Layer 2 of a small transformer language model trained on English Wikipedia (8 layers, counted from 0, width 96).
Take only the direct path to the model's output, skipping the later layers: a vector added to the residual stream pushes a token's score in proportion to its dot product with that token's output vector.

Output vectors of the tokens that the questions are about. A number n stands for (n - 128) times 0.025.
"arch": 151, 138, 121, 110, 130, 148, 140, 122, 130, 112, 119, 87, 168, 145, 160, 122, 148, 153, 131, 115, 106, 114, 108, 155, 115, 125, 146, 124, 103, 136, 130, 135, 154, 130, 129, 133, 151, 103, 110, 127, 127, 114, 143, 110, 133, 118, 119, 119, 132, 147, 131, 111, 123, 118, 135, 145, 137, 161, 143, 159, 107, 120, 138, 83, 131, 123, 143, 120, 141, 117, 119, 139, 108, 132, 119, 100, 141, 107, 136, 103, 154, 160, 102, 122, 122, 116, 134, 115, 127, 151, 143, 107, 123, 133, 131, 114
" •": 132, 153, 137, 110, 132, 111, 130, 145, 132, 110, 103, 125, 141, 117, 120, 124, 122, 119, 124, 132, 125, 144, 129, 120, 119, 128, 117, 110, 122, 104, 147, 107, 126, 138, 121, 128, 147, 136, 128, 119, 104, 115, 135, 108, 150, 97, 121, 148, 127, 130, 138, 143, 123, 117, 134, 145, 114, 136, 131, 130, 105, 105, 128, 122, 141, 128, 135, 130, 148, 131, 111, 146, 123, 92, 153, 98, 110, 140, 125, 126, 148, 149, 145, 130, 139, 146, 172, 153, 136, 142, 121, 140, 111, 140, 140, 95
"rthropoda": 128, 143, 155, 123, 144, 133, 144, 81, 143, 108, 112, 142, 91, 88, 129, 139, 134, 148, 122, 109, 139, 99, 152, 153, 118, 144, 154, 77, 115, 105, 170, 120, 125, 147, 89, 131, 155, 136, 109, 112, 120, 93, 181, 94, 112, 100, 142, 113, 139, 141, 167, 91, 130, 142, 129, 149, 106, 145, 131, 136, 115, 130, 158, 57, 152, 97, 129, 155, 156, 146, 121, 105, 84, 69, 157, 95, 117, 94, 145, 142, 170, 196, 175, 132, 146, 76, 136, 154, 145, 131, 164, 140, 109, 115, 117, 129
" twin": 155, 109, 138, 135, 130, 145, 129, 120, 125, 126, 123, 109, 120, 132, 108, 125, 143, 138, 141, 111, 112, 139, 123, 144, 110, 126, 128, 110, 104, 91, 146, 123, 140, 130, 130, 131, 132, 145, 139, 111, 124, 110, 127, 116, 132, 122, 112, 127, 127, 124, 146, 127, 148, 141, 117, 140, 97, 135, 117, 126, 129, 132, 126, 112, 138, 111, 132, 134, 140, 137, 129, 140, 122, 113, 128, 112, 138, 133, 151, 102, 135, 147, 138, 127, 139, 116, 137, 146, 145, 125, 135, 123, 117, 141, 129, 137
" ": 115, 133, 117, 129, 140, 131, 124, 131, 146, 132, 123, 137, 132, 128, 132, 127, 111, 129, 127, 142, 138, 137, 141, 131, 129, 141, 114, 159, 150, 121, 129, 126, 125, 120, 134, 134, 104, 129, 126, 121, 135, 143, 116, 132, 115, 140, 134, 117, 113, 113, 117, 146, 138, 132, 133, 113, 136, 116, 118, 119, 127, 108, 126, 150, 116, 127, 128, 138, 113, 133, 138, 133, 118, 130, 129, 142, 133, 129, 117, 138, 115, 98, 103, 123, 127, 144, 103, 133, 138, 129, 114, 136, 138, 120, 131, 145
"ison": 132, 142, 132, 99, 155, 121, 154, 94, 118, 118, 126, 124, 153, 109, 110, 126, 119, 138, 135, 124, 114, 109, 135, 158, 103, 129, 133, 110, 118, 131, 131, 114, 135, 134, 110, 144, 162, 123, 145, 132, 121, 114, 141, 114, 133, 134, 124, 130, 127, 135, 137, 92, 123, 138, 132, 142, 130, 140, 140, 150, 152, 136, 128, 102, 133, 119, 122, 168, 136, 145, 116, 155, 108, 107, 140, 89, 107, 132, 134, 100, 125, 165, 133, 132, 145, 119, 141, 130, 117, 121, 133, 90, 118, 157, 115, 125
"fri": 141, 145, 138, 99, 107, 122, 129, 129, 112, 127, 166, 145, 126, 98, 113, 139, 141, 124, 130, 123, 126, 112, 166, 134, 118, 123, 138, 111, 114, 120, 129, 115, 127, 136, 112, 109, 139, 127, 128, 121, 114, 122, 155, 113, 136, 124, 125, 126, 150, 164, 138, 120, 132, 126, 119, 145, 115, 141, 120, 107, 129, 121, 135, 103, 130, 85, 124, 126, 131, 150, 122, 172, 138, 114, 112, 103, 128, 156, 151, 130, 119, 163, 166, 135, 129, 108, 132, 130, 117, 147, 121, 142, 121, 108, 117, 120
"o": 119, 130, 128, 87, 136, 115, 116, 125, 133, 130, 123, 115, 143, 140, 150, 138, 128, 132, 126, 119, 120, 110, 119, 106, 143, 141, 136, 131, 127, 136, 123, 119, 121, 123, 138, 117, 142, 134, 123, 136, 125, 125, 135, 142, 145, 132, 136, 133, 123, 124, 123, 125, 129, 131, 133, 130, 107, 117, 154, 122, 137, 124, 116, 126, 130, 139, 117, 119, 137, 129, 146, 135, 133, 141, 129, 101, 120, 119, 133, 107, 130, 146, 115, 140, 133, 125, 109, 140, 143, 116, 139, 121, 133, 135, 123, 136
"ennial": 168, 114, 141, 118, 166, 110, 144, 109, 107, 116, 111, 107, 109, 141, 121, 121, 100, 124, 116, 103, 110, 103, 130, 171, 125, 144, 143, 120, 75, 99, 152, 119, 118, 161, 114, 123, 149, 120, 106, 102, 130, 116, 152, 111, 143, 124, 123, 120, 154, 124, 144, 126, 133, 136, 133, 151, 118, 127, 111, 128, 140, 92, 130, 115, 146, 123, 128, 110, 173, 136, 144, 124, 137, 124, 165, 128, 125, 141, 136, 125, 147, 175, 135, 113, 125, 102, 145, 146, 144, 137, 151, 92, 117, 140, 118, 124
"lit": 140, 121, 131, 144, 125, 102, 114, 141, 112, 130, 166, 110, 123, 132, 139, 119, 117, 139, 125, 136, 135, 117, 117, 144, 120, 128, 136, 131, 122, 123, 135, 131, 137, 130, 108, 122, 141, 135, 126, 117, 118, 113, 130, 132, 127, 116, 124, 126, 162, 138, 148, 105, 145, 120, 117, 143, 134, 149, 79, 138, 135, 126, 137, 84, 144, 111, 136, 111, 121, 148, 126, 168, 125, 115, 123, 129, 134, 139, 126, 112, 118, 159, 143, 137, 128, 109, 136, 134, 124, 130, 125, 124, 115, 136, 120, 112
"===": 120, 147, 126, 143, 141, 151, 132, 153, 122, 134, 109, 129, 128, 119, 119, 131, 134, 115, 135, 103, 120, 114, 157, 153, 132, 108, 130, 120, 106, 125, 125, 158, 151, 131, 116, 149, 159, 126, 96, 114, 145, 147, 131, 97, 137, 124, 121, 114, 160, 147, 123, 102, 131, 129, 125, 173, 136, 131, 132, 116, 117, 135, 114, 141, 141, 121, 129, 110, 138, 132, 127, 103, 142, 120, 117, 126, 113, 107, 108, 123, 119, 147, 130, 114, 146, 112, 129, 159, 102, 154, 109, 98, 118, 130, 130, 124
" Attendance": 141, 124, 130, 133, 144, 133, 113, 97, 127, 96, 140, 147, 141, 98, 126, 111, 124, 146, 133, 130, 125, 124, 143, 133, 93, 112, 142, 91, 141, 122, 151, 116, 145, 139, 119, 129, 136, 107, 159, 118, 130, 123, 149, 126, 133, 110, 131, 125, 111, 135, 119, 101, 115, 124, 106, 149, 127, 162, 121, 103, 110, 150, 141, 103, 151, 110, 142, 116, 123, 151, 122, 136, 145, 131, 116, 116, 123, 146, 161, 143, 133, 151, 143, 116, 132, 137, 167, 136, 130, 124, 110, 124, 98, 126, 137, 113
"ં": 165, 129, 156, 125, 144, 152, 131, 87, 88, 69, 149, 120, 132, 104, 110, 120, 170, 157, 126, 55, 89, 83, 117, 164, 119, 113, 181, 46, 76, 85, 214, 112, 153, 159, 113, 107, 205, 113, 144, 91, 91, 80, 156, 63, 171, 54, 93, 133, 156, 165, 189, 57, 122, 130, 103, 214, 81, 198, 119, 168, 111, 140, 158, 38, 186, 100, 133, 128, 183, 133, 94, 139, 124, 94, 122, 88, 130, 161, 189, 77, 165, 249, 171, 153, 117, 84, 233, 134, 129, 172, 152, 57, 74, 150, 108, 95
"ware": 146, 139, 135, 144, 130, 127, 107, 115, 106, 139, 137, 127, 140, 138, 100, 122, 130, 98, 120, 122, 142, 102, 124, 134, 117, 138, 121, 98, 110, 117, 144, 95, 138, 138, 107, 93, 159, 135, 133, 119, 141, 131, 161, 108, 125, 132, 129, 130, 151, 147, 117, 121, 124, 137, 136, 155, 122, 145, 138, 140, 116, 146, 135, 107, 136, 142, 117, 149, 115, 148, 108, 154, 127, 123, 116, 91, 125, 125, 147, 105, 127, 168, 140, 125, 111, 111, 135, 119, 134, 126, 118, 123, 127, 137, 131, 148
" Insecta": 140, 124, 132, 125, 134, 116, 139, 111, 117, 102, 126, 121, 143, 145, 124, 147, 134, 115, 110, 105, 87, 86, 122, 133, 135, 112, 143, 88, 109, 131, 147, 117, 169, 115, 102, 119, 154, 126, 129, 127, 117, 124, 157, 68, 123, 98, 118, 119, 122, 165, 176, 84, 119, 127, 128, 159, 100, 158, 125, 170, 104, 150, 170, 122, 174, 86, 126, 133, 148, 126, 140, 139, 143, 118, 110, 137, 132, 125, 122, 118, 142, 186, 172, 117, 132, 104, 185, 135, 129, 110, 163, 135, 96, 135, 74, 133
"====": 135, 160, 128, 121, 145, 139, 120, 146, 123, 135, 117, 146, 99, 140, 112, 126, 134, 136, 144, 101, 116, 106, 142, 142, 136, 134, 130, 101, 101, 110, 125, 154, 143, 125, 122, 140, 151, 125, 105, 118, 137, 137, 131, 128, 117, 135, 102, 141, 166, 134, 139, 95, 141, 131, 123, 195, 124, 133, 156, 113, 112, 130, 109, 118, 140, 123, 133, 125, 134, 138, 132, 94, 149, 111, 117, 121, 121, 118, 124, 113, 105, 147, 138, 111, 114, 109, 162, 161, 116, 156, 113, 104, 116, 111, 115, 139
"scribed": 128, 119, 132, 150, 142, 127, 100, 102, 127, 129, 131, 137, 140, 116, 119, 119, 120, 127, 116, 91, 131, 144, 133, 146, 137, 118, 144, 93, 130, 94, 136, 124, 156, 152, 136, 117, 160, 131, 134, 111, 126, 143, 155, 102, 149, 100, 118, 113, 147, 121, 133, 108, 134, 155, 134, 147, 117, 154, 121, 152, 133, 120, 124, 71, 134, 102, 123, 104, 157, 136, 124, 148, 137, 142, 122, 121, 103, 112, 137, 96, 146, 153, 140, 136, 125, 118, 137, 136, 171, 133, 146, 107, 110, 135, 118, 101
"ability": 145, 126, 122, 119, 144, 123, 110, 120, 121, 116, 130, 113, 103, 127, 124, 115, 117, 112, 142, 132, 128, 107, 131, 134, 104, 148, 109, 115, 112, 135, 139, 119, 121, 168, 150, 123, 153, 100, 125, 147, 101, 154, 149, 132, 157, 128, 118, 129, 123, 155, 148, 111, 148, 126, 111, 164, 129, 161, 152, 130, 94, 136, 134, 99, 121, 137, 130, 119, 126, 136, 120, 113, 112, 145, 126, 108, 119, 118, 156, 119, 136, 167, 135, 128, 127, 106, 140, 108, 142, 141, 135, 98, 117, 135, 144, 105

Each question shows what one neuron of this layer's MLP adds at an activation of 1. A number n stands for (n - 128) times 0.0032.

n318: 139, 138, 101, 112, 148, 141, 101, 127, 119, 156, 72, 88, 186, 149, 79, 175, 160, 142, 142, 135, 92, 147, 98, 90, 163, 166, 93, 107, 129, 63, 153, 131, 134, 150, 120, 150, 100, 144, 113, 105, 141, 162, 133, 106, 110, 141, 134, 145, 131, 94, 129, 146, 138, 98, 118, 116, 121, 135, 151, 113, 140, 146, 126, 101, 170, 107, 126, 142, 70, 101, 152, 172, 127, 140, 148, 111, 119, 117, 89, 119, 131, 143, 138, 151, 146, 169, 107, 125, 161, 129, 107, 111, 98, 119, 141, 160
Pushed up most: " twin"

n85: 147, 123, 118, 126, 106, 141, 151, 119, 115, 117, 124, 127, 116, 135, 146, 103, 120, 152, 162, 136, 136, 143, 149, 136, 130, 138, 100, 179, 153, 150, 124, 153, 123, 104, 120, 106, 119, 166, 106, 154, 104, 112, 67, 135, 137, 118, 131, 115, 153, 111, 167, 145, 122, 125, 85, 121, 147, 96, 127, 156, 122, 105, 150, 87, 158, 104, 117, 135, 119, 131, 142, 134, 131, 143, 132, 131, 120, 120, 119, 127, 144, 143, 120, 83, 147, 132, 105, 131, 144, 109, 142, 134, 131, 125, 121, 113
Pushed up most: "lit"

n369: 128, 128, 127, 129, 129, 128, 128, 129, 128, 129, 128, 128, 128, 127, 129, 129, 127, 129, 128, 127, 127, 127, 128, 128, 129, 129, 129, 128, 128, 129, 128, 127, 129, 128, 128, 127, 127, 129, 129, 128, 129, 127, 129, 128, 128, 128, 129, 128, 129, 128, 129, 127, 128, 128, 129, 128, 128, 129, 128, 128, 130, 129, 129, 129, 128, 127, 128, 127, 128, 128, 129, 128, 128, 129, 127, 130, 130, 129, 128, 127, 128, 129, 128, 128, 128, 128, 128, 128, 129, 127, 127, 128, 128, 128, 129, 128
Pushed down most: " •"

n159: 98, 97, 121, 141, 137, 106, 127, 129, 142, 89, 123, 113, 118, 134, 114, 96, 155, 134, 114, 125, 135, 185, 150, 120, 139, 90, 127, 97, 114, 139, 129, 124, 104, 146, 163, 118, 115, 158, 110, 123, 111, 145, 107, 131, 143, 155, 115, 95, 192, 100, 111, 111, 143, 150, 128, 141, 77, 107, 175, 133, 150, 131, 98, 106, 127, 170, 146, 111, 140, 113, 137, 139, 179, 143, 130, 126, 97, 115, 114, 86, 118, 168, 158, 147, 137, 157, 138, 130, 110, 158, 146, 144, 117, 134, 115, 127
Which three tokens does it push up most, strongest first? "scribed", "ં", "===="

n115: 88, 145, 114, 165, 114, 149, 137, 147, 107, 127, 124, 112, 132, 149, 126, 157, 128, 118, 140, 65, 119, 123, 110, 92, 137, 104, 125, 141, 105, 148, 150, 156, 111, 119, 158, 131, 149, 121, 112, 154, 136, 110, 138, 109, 102, 120, 120, 133, 143, 137, 144, 151, 121, 150, 168, 137, 125, 110, 116, 137, 167, 135, 117, 107, 108, 105, 117, 94, 127, 139, 147, 106, 165, 116, 131, 100, 99, 137, 117, 180, 130, 145, 140, 88, 161, 122, 85, 148, 126, 126, 134, 155, 145, 109, 126, 137
Pushed down most: " Attendance"

n101: 117, 159, 139, 85, 111, 149, 77, 112, 129, 118, 132, 103, 74, 161, 102, 130, 123, 184, 117, 159, 150, 124, 141, 135, 118, 158, 172, 159, 129, 152, 129, 109, 130, 95, 135, 137, 78, 161, 104, 108, 149, 143, 186, 102, 83, 116, 164, 133, 98, 112, 89, 103, 113, 106, 130, 119, 115, 108, 136, 107, 96, 144, 154, 154, 162, 140, 145, 169, 115, 127, 130, 119, 122, 94, 179, 130, 111, 126, 130, 159, 134, 134, 100, 134, 121, 107, 147, 119, 120, 130, 113, 139, 100, 172, 128, 129
Which two tokens does it push up most, strongest first? "rthropoda", " "

n284: 125, 162, 155, 131, 145, 85, 137, 101, 110, 151, 128, 120, 139, 127, 112, 156, 179, 128, 142, 128, 142, 127, 152, 127, 136, 141, 157, 136, 117, 140, 116, 156, 133, 109, 128, 150, 126, 135, 121, 144, 169, 122, 126, 78, 87, 124, 165, 104, 116, 122, 105, 104, 93, 139, 137, 128, 122, 146, 115, 125, 103, 115, 160, 96, 93, 89, 103, 136, 125, 81, 151, 122, 128, 138, 145, 154, 124, 98, 204, 167, 118, 162, 144, 98, 126, 113, 141, 166, 163, 90, 119, 113, 135, 162, 111, 122
Pushed up most: "rthropoda"

n174: 110, 138, 116, 131, 142, 122, 107, 128, 156, 146, 89, 128, 139, 143, 116, 124, 132, 116, 100, 122, 127, 139, 138, 117, 132, 96, 113, 149, 141, 146, 145, 112, 127, 129, 124, 128, 144, 140, 129, 106, 134, 145, 136, 138, 116, 135, 112, 148, 141, 152, 131, 120, 121, 143, 132, 107, 114, 152, 99, 108, 144, 107, 127, 128, 111, 144, 160, 128, 154, 124, 160, 114, 160, 136, 106, 110, 116, 119, 125, 113, 134, 125, 138, 103, 120, 134, 134, 116, 125, 132, 155, 135, 134, 122, 133, 149
Pushed up most: "scribed"

n182: 143, 134, 111, 113, 111, 145, 134, 117, 127, 152, 17, 127, 210, 99, 113, 169, 176, 100, 102, 75, 151, 88, 166, 134, 184, 139, 141, 101, 142, 109, 221, 153, 118, 97, 75, 129, 152, 159, 130, 166, 92, 121, 167, 131, 154, 137, 126, 161, 168, 150, 163, 90, 114, 129, 124, 127, 99, 139, 83, 138, 171, 129, 136, 100, 128, 123, 118, 131, 125, 130, 97, 115, 92, 86, 137, 121, 143, 131, 107, 109, 160, 77, 110, 146, 126, 132, 147, 129, 161, 71, 143, 163, 115, 131, 130, 141
Which three tokens does it push up most, strongest first? "ં", "rthropoda", " Insecta"

n92: 114, 113, 130, 107, 105, 158, 137, 101, 122, 151, 121, 115, 131, 136, 137, 110, 126, 119, 128, 102, 103, 123, 124, 144, 109, 148, 117, 128, 128, 131, 144, 123, 118, 119, 120, 136, 131, 134, 129, 139, 108, 137, 157, 149, 121, 126, 91, 108, 127, 116, 135, 107, 114, 134, 121, 129, 126, 113, 122, 148, 142, 115, 102, 146, 126, 123, 126, 157, 144, 132, 115, 154, 127, 119, 131, 145, 137, 130, 134, 139, 127, 133, 155, 142, 127, 132, 129, 138, 108, 123, 111, 141, 141, 152, 134, 136
Pushed up most: "ison"

n81: 129, 128, 130, 129, 128, 130, 130, 127, 129, 128, 128, 128, 127, 128, 127, 127, 126, 129, 127, 125, 128, 128, 127, 128, 129, 129, 128, 129, 128, 129, 128, 129, 127, 128, 128, 128, 127, 128, 129, 129, 128, 127, 128, 128, 126, 128, 129, 128, 128, 126, 129, 129, 127, 129, 129, 128, 128, 127, 127, 127, 127, 128, 128, 128, 129, 128, 129, 127, 129, 128, 129, 126, 127, 128, 128, 129, 129, 126, 127, 128, 129, 129, 128, 129, 127, 129, 128, 128, 129, 129, 126, 128, 127, 129, 128, 129
Pushed down most: "fri"

n97: 152, 154, 177, 192, 111, 87, 110, 112, 108, 142, 101, 154, 133, 115, 174, 123, 126, 105, 133, 147, 129, 112, 155, 113, 85, 150, 61, 92, 183, 125, 130, 118, 110, 126, 167, 133, 141, 131, 76, 175, 134, 122, 106, 137, 153, 177, 107, 150, 127, 74, 140, 126, 121, 101, 112, 120, 105, 144, 87, 129, 161, 137, 126, 148, 145, 120, 106, 111, 115, 146, 116, 93, 146, 102, 151, 112, 155, 110, 168, 129, 122, 107, 153, 151, 111, 116, 135, 126, 67, 162, 171, 99, 107, 147, 136, 134
Pushed up most: "ability"

n368: 112, 163, 130, 115, 117, 125, 106, 153, 178, 113, 159, 134, 134, 118, 139, 132, 132, 91, 134, 92, 113, 130, 120, 143, 150, 151, 117, 138, 147, 174, 125, 136, 124, 131, 128, 142, 133, 110, 150, 154, 99, 111, 65, 114, 134, 120, 109, 162, 141, 143, 169, 152, 131, 137, 122, 133, 160, 127, 87, 146, 111, 85, 147, 97, 110, 103, 126, 115, 106, 117, 119, 117, 164, 125, 104, 119, 129, 127, 127, 120, 126, 127, 123, 147, 123, 141, 150, 140, 138, 94, 135, 165, 79, 132, 129, 134
Pushed down most: "ennial"

n95: 112, 128, 145, 127, 121, 89, 93, 160, 132, 133, 143, 92, 130, 111, 106, 138, 123, 120, 149, 145, 154, 121, 134, 118, 138, 160, 148, 133, 112, 99, 120, 144, 159, 144, 108, 157, 141, 137, 103, 86, 143, 124, 109, 117, 113, 125, 114, 150, 144, 142, 129, 106, 136, 136, 103, 137, 138, 133, 143, 130, 101, 134, 130, 124, 106, 129, 135, 133, 131, 144, 136, 132, 137, 119, 138, 134, 130, 119, 124, 117, 143, 130, 118, 138, 136, 110, 147, 146, 108, 121, 105, 117, 147, 108, 127, 136
Pushed up most: "===="

n320: 127, 128, 126, 130, 128, 127, 128, 129, 130, 129, 126, 127, 128, 129, 129, 129, 127, 129, 129, 128, 128, 128, 129, 129, 128, 127, 130, 128, 128, 129, 129, 126, 130, 127, 128, 128, 128, 129, 129, 126, 130, 127, 127, 127, 129, 128, 129, 128, 130, 127, 128, 128, 128, 128, 127, 127, 129, 129, 130, 129, 129, 129, 127, 130, 129, 126, 128, 128, 129, 126, 129, 129, 128, 129, 127, 129, 130, 131, 128, 127, 128, 128, 127, 129, 129, 128, 127, 129, 128, 127, 129, 129, 128, 129, 129, 128
Pushed down most: "ability"

n98: 145, 131, 129, 116, 82, 126, 142, 154, 144, 109, 124, 150, 136, 124, 168, 115, 103, 103, 146, 114, 120, 127, 115, 119, 152, 107, 141, 120, 118, 149, 130, 141, 96, 122, 131, 124, 158, 128, 133, 136, 97, 159, 142, 135, 147, 138, 126, 140, 126, 113, 165, 129, 128, 146, 132, 98, 132, 152, 96, 116, 133, 135, 122, 163, 72, 111, 147, 122, 149, 117, 124, 135, 126, 136, 117, 141, 128, 140, 114, 118, 129, 119, 154, 131, 120, 92, 132, 142, 130, 116, 133, 120, 139, 106, 123, 146
Which three tokens does it push up most, strongest first? "fri", " Insecta", "o"

n269: 135, 105, 157, 137, 118, 129, 147, 116, 129, 147, 139, 119, 145, 108, 126, 75, 134, 151, 122, 134, 112, 145, 97, 138, 116, 166, 125, 169, 137, 85, 126, 119, 79, 86, 116, 119, 129, 109, 117, 125, 116, 127, 149, 149, 154, 138, 129, 117, 119, 83, 146, 137, 179, 104, 114, 117, 154, 100, 153, 118, 121, 116, 135, 139, 98, 105, 98, 154, 107, 121, 114, 144, 126, 136, 141, 105, 127, 136, 154, 155, 154, 130, 165, 104, 107, 108, 134, 118, 133, 123, 134, 153, 119, 152, 153, 135
Pushed down most: "==="

n107: 98, 145, 129, 136, 132, 121, 123, 119, 148, 131, 121, 102, 101, 109, 137, 150, 128, 88, 119, 103, 140, 108, 137, 96, 98, 115, 145, 104, 145, 142, 150, 122, 124, 110, 138, 136, 131, 147, 147, 105, 137, 134, 113, 106, 134, 86, 117, 109, 135, 110, 152, 102, 94, 157, 137, 118, 128, 114, 111, 116, 156, 142, 154, 146, 104, 138, 163, 106, 175, 153, 102, 127, 128, 182, 140, 128, 136, 141, 153, 134, 135, 94, 127, 146, 131, 122, 120, 121, 143, 139, 115, 105, 179, 134, 121, 120
Pushed up most: "scribed"

n373: 133, 130, 143, 66, 135, 97, 133, 106, 64, 161, 105, 122, 105, 110, 123, 137, 129, 118, 131, 105, 83, 112, 130, 115, 127, 77, 119, 122, 133, 100, 183, 53, 113, 129, 136, 100, 159, 120, 108, 159, 160, 127, 162, 150, 139, 105, 153, 88, 135, 131, 100, 148, 123, 139, 177, 132, 131, 146, 110, 131, 162, 121, 150, 109, 124, 140, 119, 132, 161, 143, 150, 89, 134, 71, 105, 117, 125, 135, 165, 161, 143, 112, 161, 127, 121, 122, 153, 143, 117, 157, 139, 109, 153, 101, 130, 204
Which three tokens does it push up most, strongest first? "ં", "rthropoda", "ennial"

n349: 147, 159, 121, 97, 116, 155, 142, 145, 113, 151, 104, 140, 116, 104, 116, 85, 94, 126, 112, 139, 160, 117, 104, 129, 122, 125, 120, 131, 113, 138, 144, 100, 121, 134, 146, 105, 193, 135, 159, 153, 109, 124, 119, 83, 129, 100, 132, 151, 100, 131, 129, 120, 128, 121, 137, 130, 124, 139, 166, 116, 129, 112, 127, 140, 93, 89, 130, 98, 128, 113, 136, 79, 140, 81, 119, 114, 148, 137, 151, 148, 115, 140, 134, 146, 172, 123, 144, 139, 96, 156, 98, 198, 135, 165, 123, 136
Pushed up most: " •"

n71: 129, 128, 127, 128, 127, 128, 128, 128, 128, 130, 127, 127, 128, 129, 128, 128, 129, 127, 128, 127, 128, 128, 129, 128, 129, 130, 129, 129, 128, 126, 127, 128, 126, 127, 129, 128, 129, 127, 128, 129, 128, 129, 128, 128, 129, 128, 128, 128, 129, 128, 128, 129, 129, 127, 128, 129, 127, 127, 128, 128, 128, 127, 128, 127, 129, 129, 127, 129, 128, 128, 127, 128, 130, 128, 128, 128, 128, 128, 127, 128, 128, 127, 129, 128, 129, 128, 128, 128, 128, 128, 127, 127, 128, 128, 127, 129
Pushed down most: " Attendance"

n198: 116, 133, 137, 148, 142, 113, 144, 128, 137, 143, 121, 139, 125, 122, 114, 133, 131, 110, 126, 122, 123, 139, 136, 135, 144, 123, 131, 129, 107, 143, 131, 131, 145, 125, 116, 119, 120, 140, 133, 119, 145, 149, 118, 118, 116, 123, 124, 119, 129, 115, 117, 119, 116, 106, 139, 139, 117, 132, 120, 104, 127, 126, 133, 122, 105, 130, 136, 130, 122, 143, 125, 117, 141, 128, 156, 122, 136, 114, 113, 144, 118, 131, 127, 143, 134, 143, 132, 123, 127, 139, 116, 112, 115, 119, 150, 134
Which two tokens does it push up most, strongest first? "===", "===="

n181: 130, 130, 133, 127, 128, 129, 128, 127, 128, 127, 129, 127, 127, 128, 130, 129, 129, 130, 127, 129, 129, 131, 127, 129, 129, 128, 126, 129, 130, 129, 128, 130, 126, 129, 128, 128, 130, 128, 127, 130, 126, 128, 130, 128, 128, 129, 126, 127, 128, 129, 127, 127, 128, 127, 130, 130, 129, 127, 128, 129, 128, 124, 127, 127, 127, 131, 129, 130, 124, 129, 127, 127, 129, 130, 130, 129, 124, 126, 128, 129, 128, 127, 129, 128, 126, 128, 128, 130, 127, 130, 128, 127, 126, 127, 127, 130
Pushed up most: "===="

n82: 127, 125, 124, 129, 128, 125, 128, 130, 126, 129, 128, 128, 129, 128, 125, 129, 129, 128, 129, 131, 127, 125, 130, 127, 126, 129, 132, 128, 126, 129, 127, 127, 130, 126, 129, 128, 128, 128, 128, 126, 130, 128, 128, 128, 131, 125, 130, 130, 130, 130, 129, 128, 128, 129, 126, 128, 128, 131, 130, 127, 127, 130, 131, 130, 127, 125, 126, 127, 131, 128, 127, 131, 127, 127, 126, 126, 133, 130, 127, 127, 126, 130, 129, 128, 131, 128, 128, 126, 129, 128, 129, 128, 130, 128, 127, 127
Pushed down most: " "

n88: 138, 129, 144, 115, 122, 129, 134, 105, 138, 115, 151, 124, 138, 98, 120, 98, 99, 145, 133, 91, 124, 172, 111, 94, 133, 113, 123, 117, 126, 137, 118, 130, 91, 104, 86, 123, 111, 133, 121, 153, 114, 132, 149, 130, 119, 115, 138, 136, 118, 134, 118, 187, 122, 117, 143, 113, 132, 124, 116, 137, 133, 140, 109, 123, 159, 162, 124, 130, 126, 135, 135, 99, 137, 126, 155, 100, 107, 137, 147, 131, 95, 114, 128, 134, 138, 171, 146, 127, 96, 142, 148, 130, 176, 141, 136, 147
Pushed up most: " •"

n7: 118, 131, 139, 102, 103, 102, 121, 146, 137, 155, 169, 115, 121, 96, 149, 134, 95, 138, 125, 124, 156, 133, 146, 150, 112, 125, 138, 144, 131, 150, 136, 150, 157, 112, 140, 156, 120, 153, 154, 137, 132, 118, 106, 74, 118, 111, 100, 127, 144, 122, 104, 146, 131, 80, 121, 125, 139, 144, 118, 115, 167, 136, 134, 106, 174, 141, 139, 106, 113, 164, 98, 112, 129, 132, 112, 143, 135, 111, 129, 139, 86, 143, 157, 121, 131, 147, 139, 98, 134, 123, 82, 144, 134, 153, 95, 147
Pushed up most: "lit"

n2: 86, 149, 144, 129, 116, 128, 127, 153, 164, 149, 125, 93, 151, 146, 123, 130, 108, 119, 91, 172, 154, 127, 119, 161, 118, 114, 99, 131, 130, 144, 124, 105, 128, 133, 148, 119, 103, 99, 132, 131, 137, 105, 124, 157, 113, 103, 91, 151, 113, 126, 151, 116, 136, 85, 122, 120, 138, 152, 98, 132, 158, 127, 142, 139, 121, 92, 120, 122, 151, 141, 85, 161, 159, 156, 140, 136, 122, 138, 164, 75, 117, 152, 123, 130, 145, 136, 129, 148, 122, 118, 95, 122, 127, 151, 109, 124
Pushed up most: "lit"

n250: 136, 158, 152, 147, 163, 107, 113, 142, 130, 161, 98, 155, 135, 140, 132, 102, 127, 154, 135, 113, 142, 97, 155, 132, 153, 157, 137, 120, 126, 125, 164, 168, 123, 117, 132, 116, 124, 141, 130, 135, 127, 130, 139, 94, 117, 91, 127, 131, 99, 137, 118, 96, 119, 130, 160, 115, 163, 130, 145, 120, 140, 116, 100, 111, 104, 137, 122, 110, 113, 159, 109, 129, 137, 104, 148, 126, 126, 115, 101, 137, 137, 124, 134, 117, 131, 131, 156, 177, 156, 78, 137, 103, 113, 141, 123, 142
Pushed down most: "fri"

n94: 124, 138, 156, 124, 114, 153, 176, 137, 120, 191, 144, 119, 115, 96, 70, 116, 79, 125, 89, 129, 108, 157, 134, 147, 133, 114, 109, 126, 133, 154, 162, 99, 130, 131, 192, 109, 152, 116, 97, 117, 137, 160, 179, 125, 160, 111, 106, 120, 128, 140, 106, 109, 124, 134, 134, 117, 118, 167, 134, 146, 142, 114, 143, 149, 114, 183, 113, 109, 81, 105, 103, 161, 107, 120, 150, 125, 138, 102, 134, 143, 150, 150, 118, 149, 106, 148, 99, 123, 135, 99, 109, 131, 112, 125, 121, 145
Pushed up most: "ware"

n252: 128, 128, 127, 129, 129, 129, 128, 128, 128, 127, 130, 129, 128, 127, 128, 128, 127, 127, 130, 128, 128, 127, 128, 128, 129, 126, 127, 127, 128, 128, 130, 128, 129, 129, 128, 128, 128, 128, 128, 128, 129, 129, 127, 128, 127, 128, 130, 128, 128, 127, 128, 128, 128, 128, 128, 128, 128, 128, 129, 128, 127, 129, 128, 128, 128, 128, 127, 127, 129, 128, 129, 129, 126, 128, 127, 127, 128, 129, 128, 128, 128, 128, 127, 128, 128, 128, 128, 128, 128, 128, 129, 129, 129, 127, 129, 128
Pushed down most: "ennial"

n350: 128, 128, 128, 129, 129, 129, 129, 128, 129, 129, 129, 130, 128, 128, 128, 129, 128, 128, 128, 128, 129, 127, 128, 128, 128, 127, 128, 127, 129, 128, 129, 129, 129, 128, 127, 129, 126, 127, 128, 126, 130, 128, 126, 129, 127, 128, 129, 128, 128, 127, 128, 128, 129, 128, 127, 127, 128, 129, 128, 128, 129, 130, 129, 128, 128, 126, 129, 127, 130, 127, 129, 127, 127, 127, 128, 128, 128, 129, 129, 128, 129, 129, 128, 129, 129, 128, 128, 129, 129, 128, 128, 129, 128, 128, 129, 128
Pushed up most: "rthropoda"